Layer 5 of a small transformer language model trained on English Wikipedia (8 layers, counted from 0, width 128).
Take only the direct path to the model's output, skipping the later layers: a vector added to the residual stream pushes a token's score in proportion to its dot product with that token's output vector.

Output vectors of the tokens that the questions are about. A number n stands for (n - 500) times 0.0028.
".\"": 406 652 599 505 397 479 502 481 499 610 574 616 558 667 390 391 502 463 410 495 494 635 750 636 570 535 490 550 379 502 559 471 575 117 525 574 505 567 363 571 523 449 489 434 622 574 575 298 139 413 368 411 486 571 604 590 665 499 667 568 550 345 622 647 220 515 495 377 757 549 529 716 562 558 688 596 440 523 569 499 440 435 576 629 472 512 427 593 430 385 298 470 489 618 581 467 639 453 390 364 528 606 246 476 436 525 667 309 393 548 502 610 509 320 469 583 522 597 375 323 541 534 431 318 489 467 469 274
" wh": 449 630 540 450 409 322 555 484 568 491 537 503 496 514 366 475 339 324 549 501 483 563 543 350 658 537 563 375 530 456 550 622 388 421 536 639 556 552 403 592 681 403 412 472 538 519 474 401 387 502 431 536 403 660 561 481 357 527 704 445 366 540 441 521 731 389 432 436 643 453 493 727 550 424 564 590 473 446 623 734 345 478 624 353 528 571 453 372 538 468 308 540 542 444 442 429 475 457 406 350 516 686 259 482 458 551 678 435 582 549 512 519 542 524 600 526 558 496 591 427 534 499 543 385 663 470 557 446
" where": 469 631 567 437 406 457 582 510 504 542 445 431 469 492 405 399 480 530 499 484 479 641 542 495 596 536 468 457 685 445 463 576 448 393 531 569 507 507 430 572 330 494 413 440 480 593 599 520 292 578 535 568 454 713 649 442 689 553 551 410 484 440 492 569 611 515 409 425 469 633 455 679 435 292 695 502 467 414 540 545 377 610 456 462 580 544 645 398 466 434 433 416 529 353 583 424 539 545 368 418 528 597 383 433 734 483 575 400 480 518 503 565 493 425 521 494 512 518 444 309 503 721 685 411 513 363 351 510
"==\n\n": 245 773 493 524 478 605 413 539 373 634 417 624 247 535 750 573 569 418 469 449 423 481 496 702 402 682 436 475 592 242 572 509 487 234 446 579 483 585 599 579 536 457 551 594 499 603 679 532 476 375 570 501 479 642 492 520 398 453 522 378 520 703 467 497 289 334 479 594 448 416 542 746 586 281 519 467 487 420 417 616 638 605 297 509 536 561 700 404 735 473 535 417 484 524 556 480 299 885 451 483 574 489 323 373 267 705 585 555 471 561 511 429 538 481 383 538 447 309 600 555 543 509 310 357 588 364 480 363
"It": 581 327 352 396 479 480 474 282 497 400 691 682 474 614 730 512 551 446 516 406 618 642 538 530 643 522 497 308 561 447 420 492 415 216 548 390 595 449 535 507 530 146 604 444 541 592 552 471 233 316 587 393 467 583 517 474 578 651 533 419 355 439 381 434 425 290 530 433 368 542 711 630 615 471 672 386 507 632 688 463 601 797 474 348 550 500 699 565 397 422 366 336 448 559 484 545 463 562 393 493 615 712 316 397 749 457 541 477 396 558 525 601 570 534 618 504 762 552 504 408 639 419 415 520 442 518 500 378
" Succeeded": 475 671 670 364 470 308 406 339 582 649 389 705 374 271 325 785 585 523 623 330 542 438 637 731 643 646 136 374 833 426 527 533 610 395 369 602 590 838 582 264 467 496 364 518 565 210 378 319 351 423 459 534 442 422 483 472 386 781 496 399 304 543 631 478 567 589 630 665 459 408 429 425 428 267 559 413 718 603 671 698 613 507 611 285 682 609 777 547 470 545 310 645 558 349 444 575 484 840 440 238 606 649 379 470 618 520 486 342 529 543 525 611 676 315 551 298 570 219 511 130 555 636 27 769 382 416 450 684
"\n\n": 270 809 370 552 426 482 544 634 348 622 320 496 456 482 664 477 528 556 596 480 514 343 522 823 417 359 535 405 513 380 521 547 550 601 588 432 437 662 486 594 578 582 396 460 483 634 569 455 538 431 583 377 365 557 570 670 500 501 648 505 324 666 548 489 515 504 561 472 394 477 412 417 666 383 339 367 420 610 396 534 505 572 544 533 573 447 492 446 360 328 475 345 516 515 518 465 542 577 539 501 519 447 484 422 505 463 560 561 578 573 485 497 472 226 343 304 495 469 619 556 484 614 423 439 653 600 596 585
" who": 424 599 526 531 383 388 383 456 555 388 552 344 435 530 333 460 386 465 528 498 403 500 531 420 409 544 375 527 573 402 435 614 423 443 408 517 457 590 523 451 362 486 348 453 517 516 515 373 499 531 602 373 411 693 557 472 446 514 661 353 448 531 533 648 568 477 427 438 529 596 599 665 465 370 705 537 416 364 565 681 454 685 654 568 512 587 679 469 417 413 296 645 583 400 560 446 738 468 476 494 612 701 259 491 617 455 641 400 514 627 502 515 551 480 670 427 480 425 523 426 506 656 520 428 584 551 452 490
" University": 505 390 473 495 410 582 406 450 595 618 345 486 460 358 379 515 487 550 316 497 505 588 531 500 477 440 458 544 551 619 457 672 592 617 572 465 583 594 518 549 468 507 477 384 488 551 508 412 344 537 771 538 484 387 693 302 540 479 358 494 357 330 556 616 578 601 406 562 608 479 378 631 503 398 679 452 536 489 540 534 475 696 584 580 539 310 553 512 609 429 344 531 459 610 522 617 544 590 646 357 508 451 612 523 345 514 434 563 576 563 489 576 419 325 289 317 622 322 615 353 532 400 488 726 339 492 483 519
".\n\n": 475 645 550 549 466 544 514 556 428 646 335 509 470 565 448 505 383 513 515 542 498 406 523 570 573 537 539 470 403 407 573 508 585 205 555 584 467 666 360 514 428 508 358 489 477 539 595 410 543 439 383 371 470 490 579 504 690 461 644 570 623 537 443 513 422 566 551 596 436 614 402 546 618 511 648 484 406 553 420 594 538 495 472 527 465 447 460 525 378 274 399 425 539 514 615 435 511 496 512 487 482 554 405 423 614 470 664 337 496 597 482 612 476 360 287 498 440 440 524 486 505 541 712 376 661 567 423 522
"°W": 140 515 411 523 481 564 434 374 262 563 356 678 396 597 737 552 553 388 472 355 482 609 630 528 687 597 544 515 512 410 447 576 527 375 532 536 516 613 396 804 606 288 428 567 559 470 563 308 454 502 486 542 403 672 587 494 521 593 464 542 473 577 561 448 468 604 473 620 581 264 592 652 546 389 639 451 452 609 562 437 308 853 468 525 375 556 470 269 549 507 536 438 460 647 557 597 518 666 512 451 371 486 220 406 333 413 519 264 375 661 512 574 493 312 524 354 519 432 634 562 575 406 526 485 368 560 613 611
" stated": 466 599 522 473 375 549 486 469 308 453 511 461 412 546 455 458 424 470 421 466 347 489 511 631 400 508 464 590 507 554 660 704 447 221 331 560 514 501 631 513 465 491 513 539 752 477 537 455 312 537 533 530 439 587 549 306 556 551 329 434 300 488 511 621 469 525 558 528 672 431 675 619 739 421 395 514 498 518 534 474 589 671 521 512 411 514 637 630 522 537 453 541 707 436 518 418 373 585 504 407 563 737 379 480 394 394 457 488 381 400 493 561 603 436 694 696 566 427 592 103 505 559 523 379 381 538 431 564

Output weights of attention head 1. The head adds the sum of these rows, row i times number i of z. A number n stands for (n - 500) times 0.0033.
o0: 589 447 534 492 477 500 568 392 537 302 497 407 526 532 453 410 453 447 536 692 570 609 471 468 573 476 574 479 495 594 420 506 478 378 490 563 430 488 502 450 554 469 592 497 539 502 396 479 517 512 487 433 229 532 555 479 568 453 479 394 553 461 468 489 562 386 367 538 520 456 580 685 505 377 522 535 487 544 581 515 511 606 458 445 514 535 528 599 452 492 478 569 558 631 551 480 578 390 525 495 384 604 444 483 497 434 514 445 503 492 299 592 442 527 558 597 553 505 505 441 447 525 651 568 502 446 432 573
o1: 594 434 475 384 520 418 646 542 502 416 533 431 671 469 394 473 469 634 519 493 489 461 524 525 473 473 739 435 470 602 558 466 553 523 424 445 493 394 476 514 503 495 594 385 486 495 352 434 505 589 610 636 514 573 487 499 538 550 405 424 395 479 519 410 486 622 432 420 560 600 475 325 376 454 340 476 513 554 594 404 545 461 572 543 594 574 464 453 421 406 531 509 425 472 330 465 591 254 608 636 432 509 601 714 632 407 546 454 627 502 380 472 466 532 443 510 433 696 397 388 416 624 556 570 407 548 509 652
o2: 467 486 585 582 460 687 446 466 417 524 477 475 486 538 596 539 433 380 329 626 341 531 410 477 386 565 434 532 400 445 496 477 469 521 570 550 514 347 566 542 323 511 594 647 554 542 634 582 403 589 615 580 979 596 606 540 326 433 499 552 506 532 544 560 457 388 566 584 524 453 590 388 568 382 518 590 466 430 506 448 498 500 472 483 484 419 513 465 688 599 562 466 463 513 539 423 456 640 473 441 575 519 476 346 361 583 415 630 456 464 506 301 482 560 549 492 556 410 415 657 480 440 520 497 448 390 439 333
o3: 477 541 431 497 561 487 510 588 546 558 550 599 529 503 640 589 545 481 545 393 405 415 526 463 464 528 420 522 406 394 610 499 495 530 538 458 539 588 481 437 520 489 428 531 425 502 657 541 577 472 496 535 801 468 373 595 384 534 578 548 401 632 565 488 443 450 549 436 429 505 552 314 484 671 475 580 569 528 502 569 410 382 547 520 592 501 495 421 527 516 539 440 512 496 503 433 471 532 381 516 596 463 483 483 407 581 408 542 510 454 565 395 524 515 474 436 464 346 504 570 473 376 396 489 629 372 577 405
o4: 368 577 504 557 467 518 543 502 456 419 549 486 624 498 652 636 459 360 398 606 341 560 388 543 430 466 516 487 445 503 498 465 388 508 456 514 517 313 557 620 495 524 516 554 564 612 478 553 476 660 575 603 494 661 609 587 377 423 507 423 477 686 378 404 335 330 476 473 515 374 470 444 620 364 458 672 431 534 471 489 627 594 398 480 592 541 463 447 507 551 521 315 435 660 457 607 392 487 531 570 515 518 416 522 401 638 460 628 523 424 219 289 581 619 651 555 550 518 584 587 334 506 596 531 534 346 489 449
o5: 341 549 356 401 645 429 391 530 556 788 561 544 485 572 563 528 534 577 478 357 431 365 423 344 451 594 379 514 546 413 721 572 538 498 527 500 515 638 463 349 477 545 405 419 327 448 821 489 680 636 604 624 531 483 304 621 615 596 550 557 382 530 676 501 474 650 560 404 470 654 433 391 462 728 606 547 652 460 543 505 471 357 452 572 620 443 573 398 547 424 530 402 444 415 572 443 522 608 388 506 648 421 560 544 405 582 439 643 627 488 284 490 405 515 271 322 349 414 519 507 408 461 402 505 575 389 572 374
o6: 558 550 412 474 458 363 457 590 563 601 559 588 434 419 428 535 581 598 522 272 558 428 477 558 467 459 472 402 599 528 406 540 478 373 426 444 488 621 461 476 532 507 309 442 539 466 546 496 584 303 427 435 508 421 460 394 683 495 363 519 536 495 497 437 545 638 541 476 472 617 366 525 502 595 608 309 458 461 463 528 508 594 547 450 436 602 574 456 448 492 454 552 461 254 531 562 404 542 484 562 591 503 576 533 634 466 615 480 472 510 790 535 497 481 450 499 438 520 567 344 667 542 460 425 525 735 517 530
o7: 516 639 524 465 565 382 713 507 529 469 508 490 660 452 374 389 669 704 619 306 489 462 542 547 485 424 635 463 526 477 397 511 501 515 357 492 511 543 493 442 461 431 554 340 484 448 382 428 518 473 457 400 486 337 400 465 549 566 483 476 423 477 484 460 523 553 559 376 516 439 522 395 373 437 352 325 542 489 521 470 455 500 708 491 687 567 520 528 448 436 453 681 607 220 438 552 489 328 578 529 523 418 551 651 600 540 519 532 564 473 512 422 480 641 591 609 485 698 518 354 586 560 322 430 486 660 528 654
o8: 440 600 541 453 490 492 494 583 423 424 433 565 519 455 497 491 616 537 467 353 498 439 497 764 479 393 496 440 641 463 433 518 415 459 515 525 533 581 566 569 554 398 394 482 652 528 399 307 378 557 482 311 383 450 412 614 513 680 561 488 362 474 454 392 542 406 642 556 521 502 424 566 531 388 303 409 392 494 412 552 616 511 392 375 753 624 486 602 539 460 464 540 592 489 431 686 702 499 732 505 537 476 478 533 442 646 624 493 480 544 235 365 533 507 674 532 467 490 653 409 420 550 469 495 485 467 418 582
o9: 620 435 547 423 504 606 507 462 605 543 433 456 478 524 291 503 391 504 507 589 527 551 635 391 621 481 740 594 530 496 635 543 477 621 548 448 521 466 536 381 520 508 565 629 420 458 473 548 529 626 633 738 495 515 574 448 438 410 369 444 422 303 516 503 517 638 484 445 527 604 368 406 367 562 561 511 551 457 570 410 547 467 373 595 617 350 539 531 453 505 576 512 330 514 289 329 632 451 589 375 333 503 566 675 601 261 447 543 681 534 294 472 368 548 499 459 398 570 319 356 532 457 522 522 479 361 516 635
o10: 555 447 494 503 483 533 588 528 505 433 449 479 593 504 435 470 395 528 620 529 513 387 557 513 510 480 580 413 373 568 544 521 517 625 487 550 526 477 492 473 450 560 480 509 504 527 449 422 476 644 495 526 772 442 564 678 485 477 554 552 379 399 429 517 467 517 491 435 555 549 545 285 512 544 463 544 532 572 521 470 364 455 559 590 555 451 424 484 352 373 477 442 450 580 414 430 645 292 567 514 344 509 589 588 595 396 452 546 551 486 351 330 457 491 490 460 526 526 518 477 359 499 602 552 516 513 536 591
o11: 512 363 527 444 558 505 553 459 610 445 483 460 550 439 538 447 547 444 481 550 418 522 432 404 476 518 616 487 540 535 528 519 419 511 486 562 446 461 475 313 541 402 700 476 468 502 613 592 598 481 790 585 244 618 421 427 535 486 357 480 401 448 598 401 481 510 352 504 458 518 536 597 490 440 538 533 588 530 655 347 617 574 430 445 585 557 558 528 581 572 530 538 431 448 468 420 525 460 534 494 584 583 605 554 365 410 474 626 627 469 455 556 394 666 474 514 448 460 381 444 573 439 471 572 475 339 536 502
o12: 287 511 377 482 550 683 292 498 507 561 460 563 540 480 569 542 516 531 235 523 399 351 419 410 474 602 430 438 428 501 714 509 571 674 511 588 579 454 492 593 511 606 584 588 394 503 595 503 617 671 625 567 594 543 510 708 406 407 551 514 473 521 662 402 376 543 605 549 509 465 390 366 549 589 473 610 585 564 496 438 469 427 430 597 352 459 454 487 630 568 467 413 293 654 400 501 440 588 517 505 416 439 509 530 403 415 410 623 637 499 362 487 412 428 309 457 548 461 450 675 342 417 486 593 563 511 645 430
o13: 627 500 525 543 558 634 636 437 521 373 449 427 462 511 519 472 418 525 580 456 402 527 552 615 403 404 527 579 428 489 527 431 510 609 591 389 537 391 539 541 580 551 572 594 524 483 474 619 492 495 660 548 605 577 501 420 254 396 358 450 317 484 428 518 450 485 616 432 529 502 602 376 436 441 340 391 380 451 492 421 480 526 518 459 549 525 470 539 510 617 621 524 491 519 364 384 581 487 478 525 526 432 609 465 482 365 343 581 520 539 715 414 461 590 649 501 499 591 390 509 526 516 432 512 542 378 540 632
o14: 546 507 569 497 434 525 494 440 533 514 497 453 533 591 416 513 442 411 513 740 493 623 517 396 570 522 553 536 528 535 537 571 487 417 549 531 458 551 498 442 437 485 528 553 490 504 466 545 468 611 463 591 248 461 605 487 574 413 509 433 608 460 517 536 538 478 418 525 489 546 488 654 500 483 612 616 511 524 503 533 567 507 385 493 464 388 541 542 460 460 479 498 532 582 558 419 538 439 522 451 425 640 345 494 562 495 522 396 515 467 101 648 467 482 463 546 487 493 443 487 515 471 604 465 512 500 413 447
o15: 621 519 548 523 492 503 548 471 492 496 517 430 545 595 329 496 395 510 500 555 486 625 519 513 558 482 618 443 391 561 377 499 487 352 526 535 471 515 500 466 441 512 470 503 529 456 423 460 487 579 411 531 782 393 528 491 574 489 517 513 578 465 499 561 584 483 474 480 452 579 568 416 417 502 526 496 500 468 501 620 435 482 527 449 592 533 544 480 492 451 470 608 571 430 560 440 620 402 503 440 464 482 446 488 654 558 551 392 437 514 352 449 505 528 539 549 536 504 478 454 488 526 682 495 477 448 335 529
o16: 407 631 411 422 619 367 524 470 532 572 520 517 502 478 553 494 584 473 592 316 428 418 548 600 446 524 401 582 532 431 561 580 492 519 570 492 509 667 359 330 580 420 397 430 514 449 726 436 505 532 529 454 224 413 317 623 503 530 586 431 284 611 601 555 560 410 525 465 467 619 571 495 407 586 376 583 526 564 574 539 515 441 449 359 730 532 534 570 483 523 508 407 656 545 623 427 585 546 506 533 612 465 473 414 350 583 465 516 488 446 370 547 427 481 559 476 480 437 605 583 510 501 348 522 622 363 496 446
o17: 557 364 515 523 473 473 428 452 490 503 409 469 537 490 412 329 504 579 428 585 561 513 522 434 549 605 502 468 579 545 601 491 603 471 464 555 400 511 488 484 489 475 630 457 488 530 409 553 575 419 546 524 263 540 537 416 601 410 498 397 601 409 588 580 507 631 367 597 519 557 471 702 493 398 563 448 518 508 520 429 447 477 543 535 321 478 525 558 501 509 409 574 423 528 547 435 510 508 522 527 396 564 523 545 590 261 528 474 538 532 530 690 401 458 413 518 542 667 284 467 526 501 528 458 406 653 539 505
o18: 363 656 453 501 370 417 510 593 416 392 542 495 544 500 589 612 565 452 536 611 523 579 517 542 499 430 483 443 519 458 510 536 487 448 495 515 511 506 526 671 529 530 423 505 497 587 397 463 507 529 415 437 220 401 563 530 608 517 511 419 568 613 432 433 422 457 458 440 534 453 467 665 683 397 510 537 415 554 471 527 537 626 440 493 522 453 535 480 405 413 455 505 540 650 514 668 445 397 524 517 540 600 367 531 548 606 529 407 508 494 118 571 540 400 471 491 519 493 634 504 415 536 553 494 533 671 469 426
o19: 569 430 545 572 595 437 444 455 614 511 424 512 444 529 495 377 557 536 485 591 501 404 417 338 589 507 367 599 547 464 565 397 536 512 466 547 407 592 556 375 523 421 584 482 454 510 587 629 649 450 464 419 199 488 408 351 561 505 438 517 602 423 536 554 497 554 608 537 518 460 543 743 521 492 577 445 559 454 454 477 505 531 425 535 334 494 473 641 568 533 445 657 497 513 575 543 508 630 439 466 483 462 528 480 512 431 485 600 540 564 487 664 360 534 482 519 439 487 385 436 549 395 435 379 501 593 605 471
o20: 624 456 550 709 586 558 470 452 458 539 464 477 406 506 598 536 434 555 520 593 450 402 531 480 563 429 420 617 532 455 385 293 459 479 465 485 478 481 701 534 569 510 605 480 433 504 437 735 492 450 354 315 262 530 369 302 426 585 397 644 678 486 360 516 511 545 797 610 442 377 631 619 608 515 478 399 515 335 290 530 550 482 362 502 313 575 358 711 580 515 572 690 575 531 472 673 433 672 428 417 485 412 481 415 494 596 475 544 396 563 551 568 497 572 591 591 338 505 448 441 498 519 475 366 447 570 467 533
o21: 364 526 346 441 448 561 416 609 449 750 453 617 494 493 614 635 526 473 373 313 489 374 529 591 461 535 505 470 561 508 566 572 473 549 470 456 582 503 487 509 460 508 387 519 456 495 612 455 480 461 495 700 643 517 470 577 480 533 569 549 401 542 574 447 445 572 510 525 473 592 329 432 490 632 535 524 523 516 507 438 511 444 523 518 529 503 548 338 551 535 551 329 408 386 468 500 357 534 483 562 597 509 554 554 425 492 509 462 509 490 809 419 565 444 405 418 495 426 530 513 551 481 433 496 522 448 483 475
o22: 348 621 389 459 488 372 436 471 305 466 383 459 462 485 505 481 508 525 494 321 561 468 585 741 402 535 435 527 499 432 604 609 531 580 455 506 525 589 455 590 665 602 368 443 462 543 551 381 502 481 493 549 421 457 470 623 504 632 557 438 278 574 522 563 492 527 513 510 562 610 423 402 470 468 326 447 357 580 486 582 493 427 428 457 646 481 519 482 387 607 534 404 549 556 534 547 502 569 569 548 548 456 569 489 452 484 487 508 487 572 642 441 482 362 510 401 557 637 647 583 401 609 371 576 502 520 442 464
o23: 380 601 508 540 525 379 552 589 339 562 502 522 572 555 536 600 477 363 540 366 314 607 590 654 351 504 543 581 469 367 648 455 435 564 464 451 528 541 440 470 495 430 486 516 511 514 607 606 533 489 591 668 503 459 378 429 428 503 521 559 380 633 571 581 397 550 506 450 423 558 529 424 329 465 405 572 447 431 519 497 600 476 448 420 839 516 570 370 596 536 576 448 553 376 525 433 445 550 490 479 829 485 494 539 393 625 480 528 489 485 525 333 523 550 599 398 433 477 529 574 482 493 382 443 532 364 413 395
o24: 312 623 397 439 488 334 550 551 471 678 559 500 613 540 527 627 475 471 504 490 390 487 394 479 450 608 398 447 469 553 646 630 556 399 463 513 473 644 401 400 473 513 355 410 476 468 683 368 585 672 465 613 271 414 510 591 709 518 574 498 445 690 567 522 444 574 465 419 496 615 336 529 501 548 549 648 500 552 493 545 534 535 462 434 530 504 557 367 454 435 442 363 575 416 659 555 414 479 480 551 696 579 431 492 479 621 536 485 591 478 161 468 492 451 370 426 485 516 600 467 409 525 550 504 543 569 434 346
o25: 385 654 604 521 471 448 411 556 352 442 444 496 416 398 637 522 567 453 401 397 378 482 410 650 392 477 276 607 598 430 546 528 454 608 570 525 498 414 528 665 593 521 424 548 514 528 614 441 456 523 515 432 383 441 496 555 395 498 411 524 302 564 481 603 443 433 624 504 581 527 477 490 548 467 417 506 299 440 369 522 550 500 309 419 522 502 437 535 473 666 555 466 621 565 420 631 487 670 564 535 635 419 575 450 426 527 456 625 447 528 684 463 573 461 634 449 584 595 552 600 547 504 348 499 454 590 422 423
o26: 626 432 587 545 565 467 434 449 614 476 479 459 445 458 426 363 576 552 402 532 495 545 363 355 564 592 467 517 499 538 416 497 555 380 400 577 389 554 474 365 490 407 575 471 506 472 612 604 498 376 498 440 598 481 495 391 547 457 426 456 598 493 637 579 560 445 441 553 503 500 589 543 440 526 595 470 533 441 529 586 434 468 509 432 316 554 512 589 565 609 423 671 535 407 565 464 468 537 420 497 476 493 473 453 517 501 549 498 448 469 770 594 477 577 540 638 536 576 345 535 687 437 487 455 411 612 485 452
o27: 467 472 517 539 545 688 362 416 503 613 380 544 371 551 638 488 504 384 291 679 412 409 377 402 556 583 335 638 554 388 536 469 410 506 557 561 483 462 602 396 380 472 631 670 427 531 703 709 582 520 580 529 541 574 463 470 427 413 532 566 537 483 611 573 509 402 642 706 462 446 508 692 566 439 658 563 553 374 487 445 562 537 353 437 289 418 530 587 767 598 574 552 472 511 594 430 369 793 396 398 583 540 452 258 324 565 404 621 513 502 596 600 350 489 448 521 417 317 427 583 615 398 440 394 525 420 474 290
o28: 639 449 567 597 560 341 636 476 512 465 525 480 613 454 309 461 444 573 721 332 502 487 555 601 523 481 613 469 536 506 463 439 535 469 442 487 510 642 458 357 591 438 436 389 649 476 394 471 441 322 447 414 307 471 429 418 553 560 467 525 451 399 395 523 486 568 575 435 481 592 505 649 407 514 514 366 421 524 423 509 513 463 495 456 599 595 379 631 342 457 428 574 579 368 531 481 689 433 528 510 489 452 652 605 659 451 575 463 505 480 541 454 473 612 583 457 428 682 414 420 526 562 408 477 462 632 502 618
o29: 571 359 462 459 660 470 551 428 687 469 569 484 600 470 511 434 490 595 655 475 571 284 403 312 560 522 539 488 488 604 531 496 535 503 484 546 518 615 466 297 595 452 546 398 475 489 555 452 646 519 439 375 276 501 425 524 586 577 505 553 533 411 474 441 549 561 532 438 435 570 535 538 446 714 534 531 619 574 517 448 455 420 518 595 425 546 413 591 332 450 437 539 440 608 533 476 667 473 491 501 319 481 609 580 444 378 472 563 608 529 409 558 386 573 353 416 414 484 397 404 385 514 471 597 502 544 687 587
o30: 447 548 576 469 490 550 374 545 419 378 491 522 411 449 642 433 608 432 344 487 394 478 447 598 370 553 379 534 552 366 564 477 423 522 509 511 454 460 524 589 549 509 586 583 595 532 558 539 482 417 640 440 610 591 425 492 397 477 504 411 421 635 560 525 504 371 464 628 525 379 499 495 535 361 357 481 390 376 547 524 565 499 480 388 497 530 509 506 681 666 555 551 531 528 442 508 417 681 541 570 699 460 470 428 304 544 505 622 449 509 729 452 529 507 611 609 557 456 499 583 573 445 400 509 456 460 460 378
o31: 512 614 490 497 519 447 613 590 694 535 514 564 431 460 540 611 527 506 742 403 445 403 539 527 550 334 403 546 513 415 418 542 423 545 509 443 595 599 574 404 580 542 289 520 535 476 551 559 512 584 403 416 579 369 389 453 381 571 375 520 440 570 323 454 446 512 800 384 485 458 441 413 588 654 559 422 526 388 354 641 528 621 337 491 548 578 501 572 412 402 506 494 566 397 322 575 475 518 518 428 515 463 416 587 523 596 504 589 516 482 260 358 542 597 664 537 324 380 670 290 553 450 483 405 655 500 513 672

Each question shows a token from some text and the vector z that the head gathered there. A number n stands for (n - 500) times 0.022.

" |": 576 461 330 415 538 594 462 382 489 422 265 582 629 365 618 285 613 631 652 670 580 475 556 535 713 603 488 565 506 601 517 370
Which two tokens does it push up most, strongest first? "==\n\n", "°W"

"1": 779 497 233 337 542 522 338 345 584 583 408 546 625 417 843 347 525 674 854 752 626 279 546 390 619 603 270 512 473 634 452 459
Pushed down most: " Succeeded"

"ating": 625 526 290 317 451 525 565 409 658 583 198 690 561 493 628 258 522 720 663 733 670 514 575 543 554 601 391 623 512 528 605 428
Pushed down most: " wh"

" As": 715 506 288 282 522 414 474 440 577 517 224 600 442 481 695 371 489 661 715 687 666 417 539 513 537 610 441 546 533 487 554 424
Pushed down most: "\n\n"

"porary": 717 533 277 311 555 383 457 504 591 530 287 605 399 510 679 383 530 614 732 634 623 335 553 542 519 635 438 466 579 464 571 473
Pushed down most: "\n\n"

"7": 675 482 233 461 595 663 407 366 569 491 409 615 585 350 741 318 655 566 775 664 527 415 550 508 779 577 332 475 548 703 431 486
Pushed down most: " stated"

"ie": 758 489 206 378 531 484 380 412 583 519 311 585 485 391 779 338 600 639 736 663 543 375 477 464 634 524 406 484 521 582 493 437
Pushed up most: ".\""

" |\n": 665 557 234 374 631 601 418 434 705 436 387 535 612 348 650 295 598 562 855 560 517 456 644 502 741 599 243 420 475 587 443 441
Which three tokens does it push up most, strongest first? "\n\n", "°W", ".\n\n"

" the": 595 425 249 381 369 616 608 457 543 611 263 678 545 416 609 250 556 722 525 859 622 490 485 461 545 499 495 634 591 693 484 532
Which three tokens does it push up most, strongest first? " Succeeded", " University", ".\n\n"

" ": 760 526 211 339 565 561 381 381 583 500 395 637 630 362 779 321 605 687 791 723 562 321 549 457 756 552 339 476 571 708 447 420
Which two tokens does it push up most, strongest first? ".\n\n", ".\""

" March": 698 524 350 252 537 332 472 400 538 531 237 601 439 539 675 360 434 680 679 691 708 415 546 535 499 648 461 568 568 462 571 419
Pushed down most: "\n\n"

"lection": 615 556 309 334 506 463 497 516 617 587 286 596 536 534 582 254 566 620 671 601 487 501 667 491 501 655 393 514 522 471 573 490
Pushed up most: "\n\n"

"ment": 688 484 235 389 612 482 490 482 529 464 236 641 540 392 690 258 487 579 762 703 664 433 386 455 569 503 461 517 480 595 463 522
Which two tokens does it push up most, strongest first? "It", "°W"

" v": 762 465 195 335 447 520 426 384 606 547 303 592 499 374 795 336 610 637 774 683 561 364 567 420 646 540 360 503 504 612 414 459
Which two tokens does it push up most, strongest first? ".\n\n", ".\""

"%": 729 470 210 407 666 439 462 506 528 481 215 657 510 361 764 277 511 521 784 675 672 434 338 464 594 489 470 519 478 597 440 601
Pushed up most: "It"

"ris": 721 556 149 341 459 498 497 543 672 459 284 568 464 374 700 366 624 649 731 682 595 354 528 446 639 563 478 415 639 589 504 454
Pushed down most: "==\n\n"

" Ok": 657 483 266 394 437 533 421 433 614 488 320 596 526 433 654 309 630 655 640 724 576 428 538 446 600 607 461 561 544 571 505 408
Which two tokens does it push up most, strongest first? "°W", ".\""

"In": 621 484 392 264 565 343 486 423 634 610 219 599 533 555 674 307 448 712 655 651 564 492 585 521 502 687 422 617 499 378 658 419
Which three tokens does it push up most, strongest first? "==\n\n", " stated", "°W"

" C": 663 479 282 299 444 444 414 435 546 511 229 546 498 462 724 304 545 715 684 734 672 408 502 441 531 570 441 614 491 502 562 448
Pushed down most: "\n\n"

"|": 733 438 467 341 636 447 342 397 555 514 266 712 597 564 674 276 558 602 645 721 671 350 465 469 424 594 439 691 407 503 655 437
Pushed up most: "==\n\n"

" Indian": 710 446 269 364 443 491 448 351 499 536 259 607 531 408 725 311 596 620 645 662 503 450 521 422 601 579 523 560 512 568 501 434
Pushed down most: "\n\n"

",": 675 532 318 288 489 422 498 413 631 583 206 658 508 526 696 319 493 692 679 659 641 471 552 545 526 633 417 580 507 458 598 422
Which three tokens does it push up most, strongest first? " stated", "==\n\n", "°W"

"100": 723 466 211 412 660 444 461 499 535 481 221 651 512 364 758 276 516 520 780 675 672 437 346 464 588 493 462 521 479 598 443 600
Pushed up most: "It"

" of": 695 525 356 246 542 329 479 396 541 532 241 602 441 548 672 359 425 683 678 700 721 412 540 537 496 653 454 575 571 460 572 426
Pushed up most: " stated"

"3": 688 527 369 241 534 313 484 389 529 535 241 601 434 562 662 359 412 687 665 705 736 410 542 542 483 661 463 582 583 457 577 427
Pushed up most: " stated"

"v": 717 494 218 386 522 493 385 437 589 511 317 559 496 412 740 331 608 651 713 657 552 396 495 489 624 551 409 486 527 563 515 419
Pushed up most: ".\""

"ated": 579 482 263 386 362 646 632 381 579 547 170 723 565 400 585 188 577 731 643 800 626 560 588 551 619 545 389 663 500 618 581 384
Pushed down most: " wh"

"g": 747 524 216 354 507 497 334 407 635 547 367 585 546 424 752 332 612 683 719 704 562 362 535 436 617 572 381 493 536 593 474 405
Pushed up most: ".\""

"26": 765 580 224 356 559 566 348 328 563 580 405 658 621 395 791 320 566 696 768 682 526 393 572 459 695 543 343 477 512 661 483 356
Pushed down most: " Succeeded"

"ent": 683 523 214 297 433 525 561 499 604 572 287 625 508 442 682 291 574 656 664 700 574 428 547 417 584 613 430 501 556 609 466 496
Pushed up most: " Succeeded"

" in": 730 471 282 373 573 448 445 313 628 586 241 662 514 398 766 363 619 642 610 628 494 511 464 469 620 584 509 559 501 539 503 454
Pushed down most: "\n\n"

"34": 732 559 218 349 460 585 367 427 508 664 351 709 580 467 806 326 661 729 634 759 544 360 527 515 654 555 403 541 609 649 465 425
Pushed up most: " University"

".\n\n": 662 482 356 312 571 386 482 497 700 544 240 612 533 515 642 311 550 657 724 612 472 443 663 540 528 723 399 546 514 411 684 421
Pushed down most: ".\n\n"

" After": 714 541 364 285 575 342 424 437 647 617 204 669 468 594 754 389 472 669 680 609 638 446 521 604 489 644 444 567 503 359 641 444
Which two tokens does it push up most, strongest first? " stated", "==\n\n"

"h": 858 577 245 323 603 495 287 372 624 576 387 626 565 419 876 395 574 731 820 714 561 232 508 428 634 522 317 499 512 635 466 370
Pushed up most: ".\""

"18": 763 568 279 321 629 497 314 325 669 545 406 599 648 439 782 341 553 701 820 652 545 360 612 475 684 610 300 491 490 594 528 375
Pushed up most: "°W"

" which": 824 387 183 351 493 375 513 373 546 385 192 541 333 387 698 378 557 550 791 714 722 311 493 408 520 579 460 515 567 556 526 495
Pushed up most: "It"

" John": 820 595 229 338 591 583 302 384 552 659 437 727 675 450 864 323 612 712 749 703 469 309 511 432 688 540 348 491 528 683 459 430
Pushed up most: " University"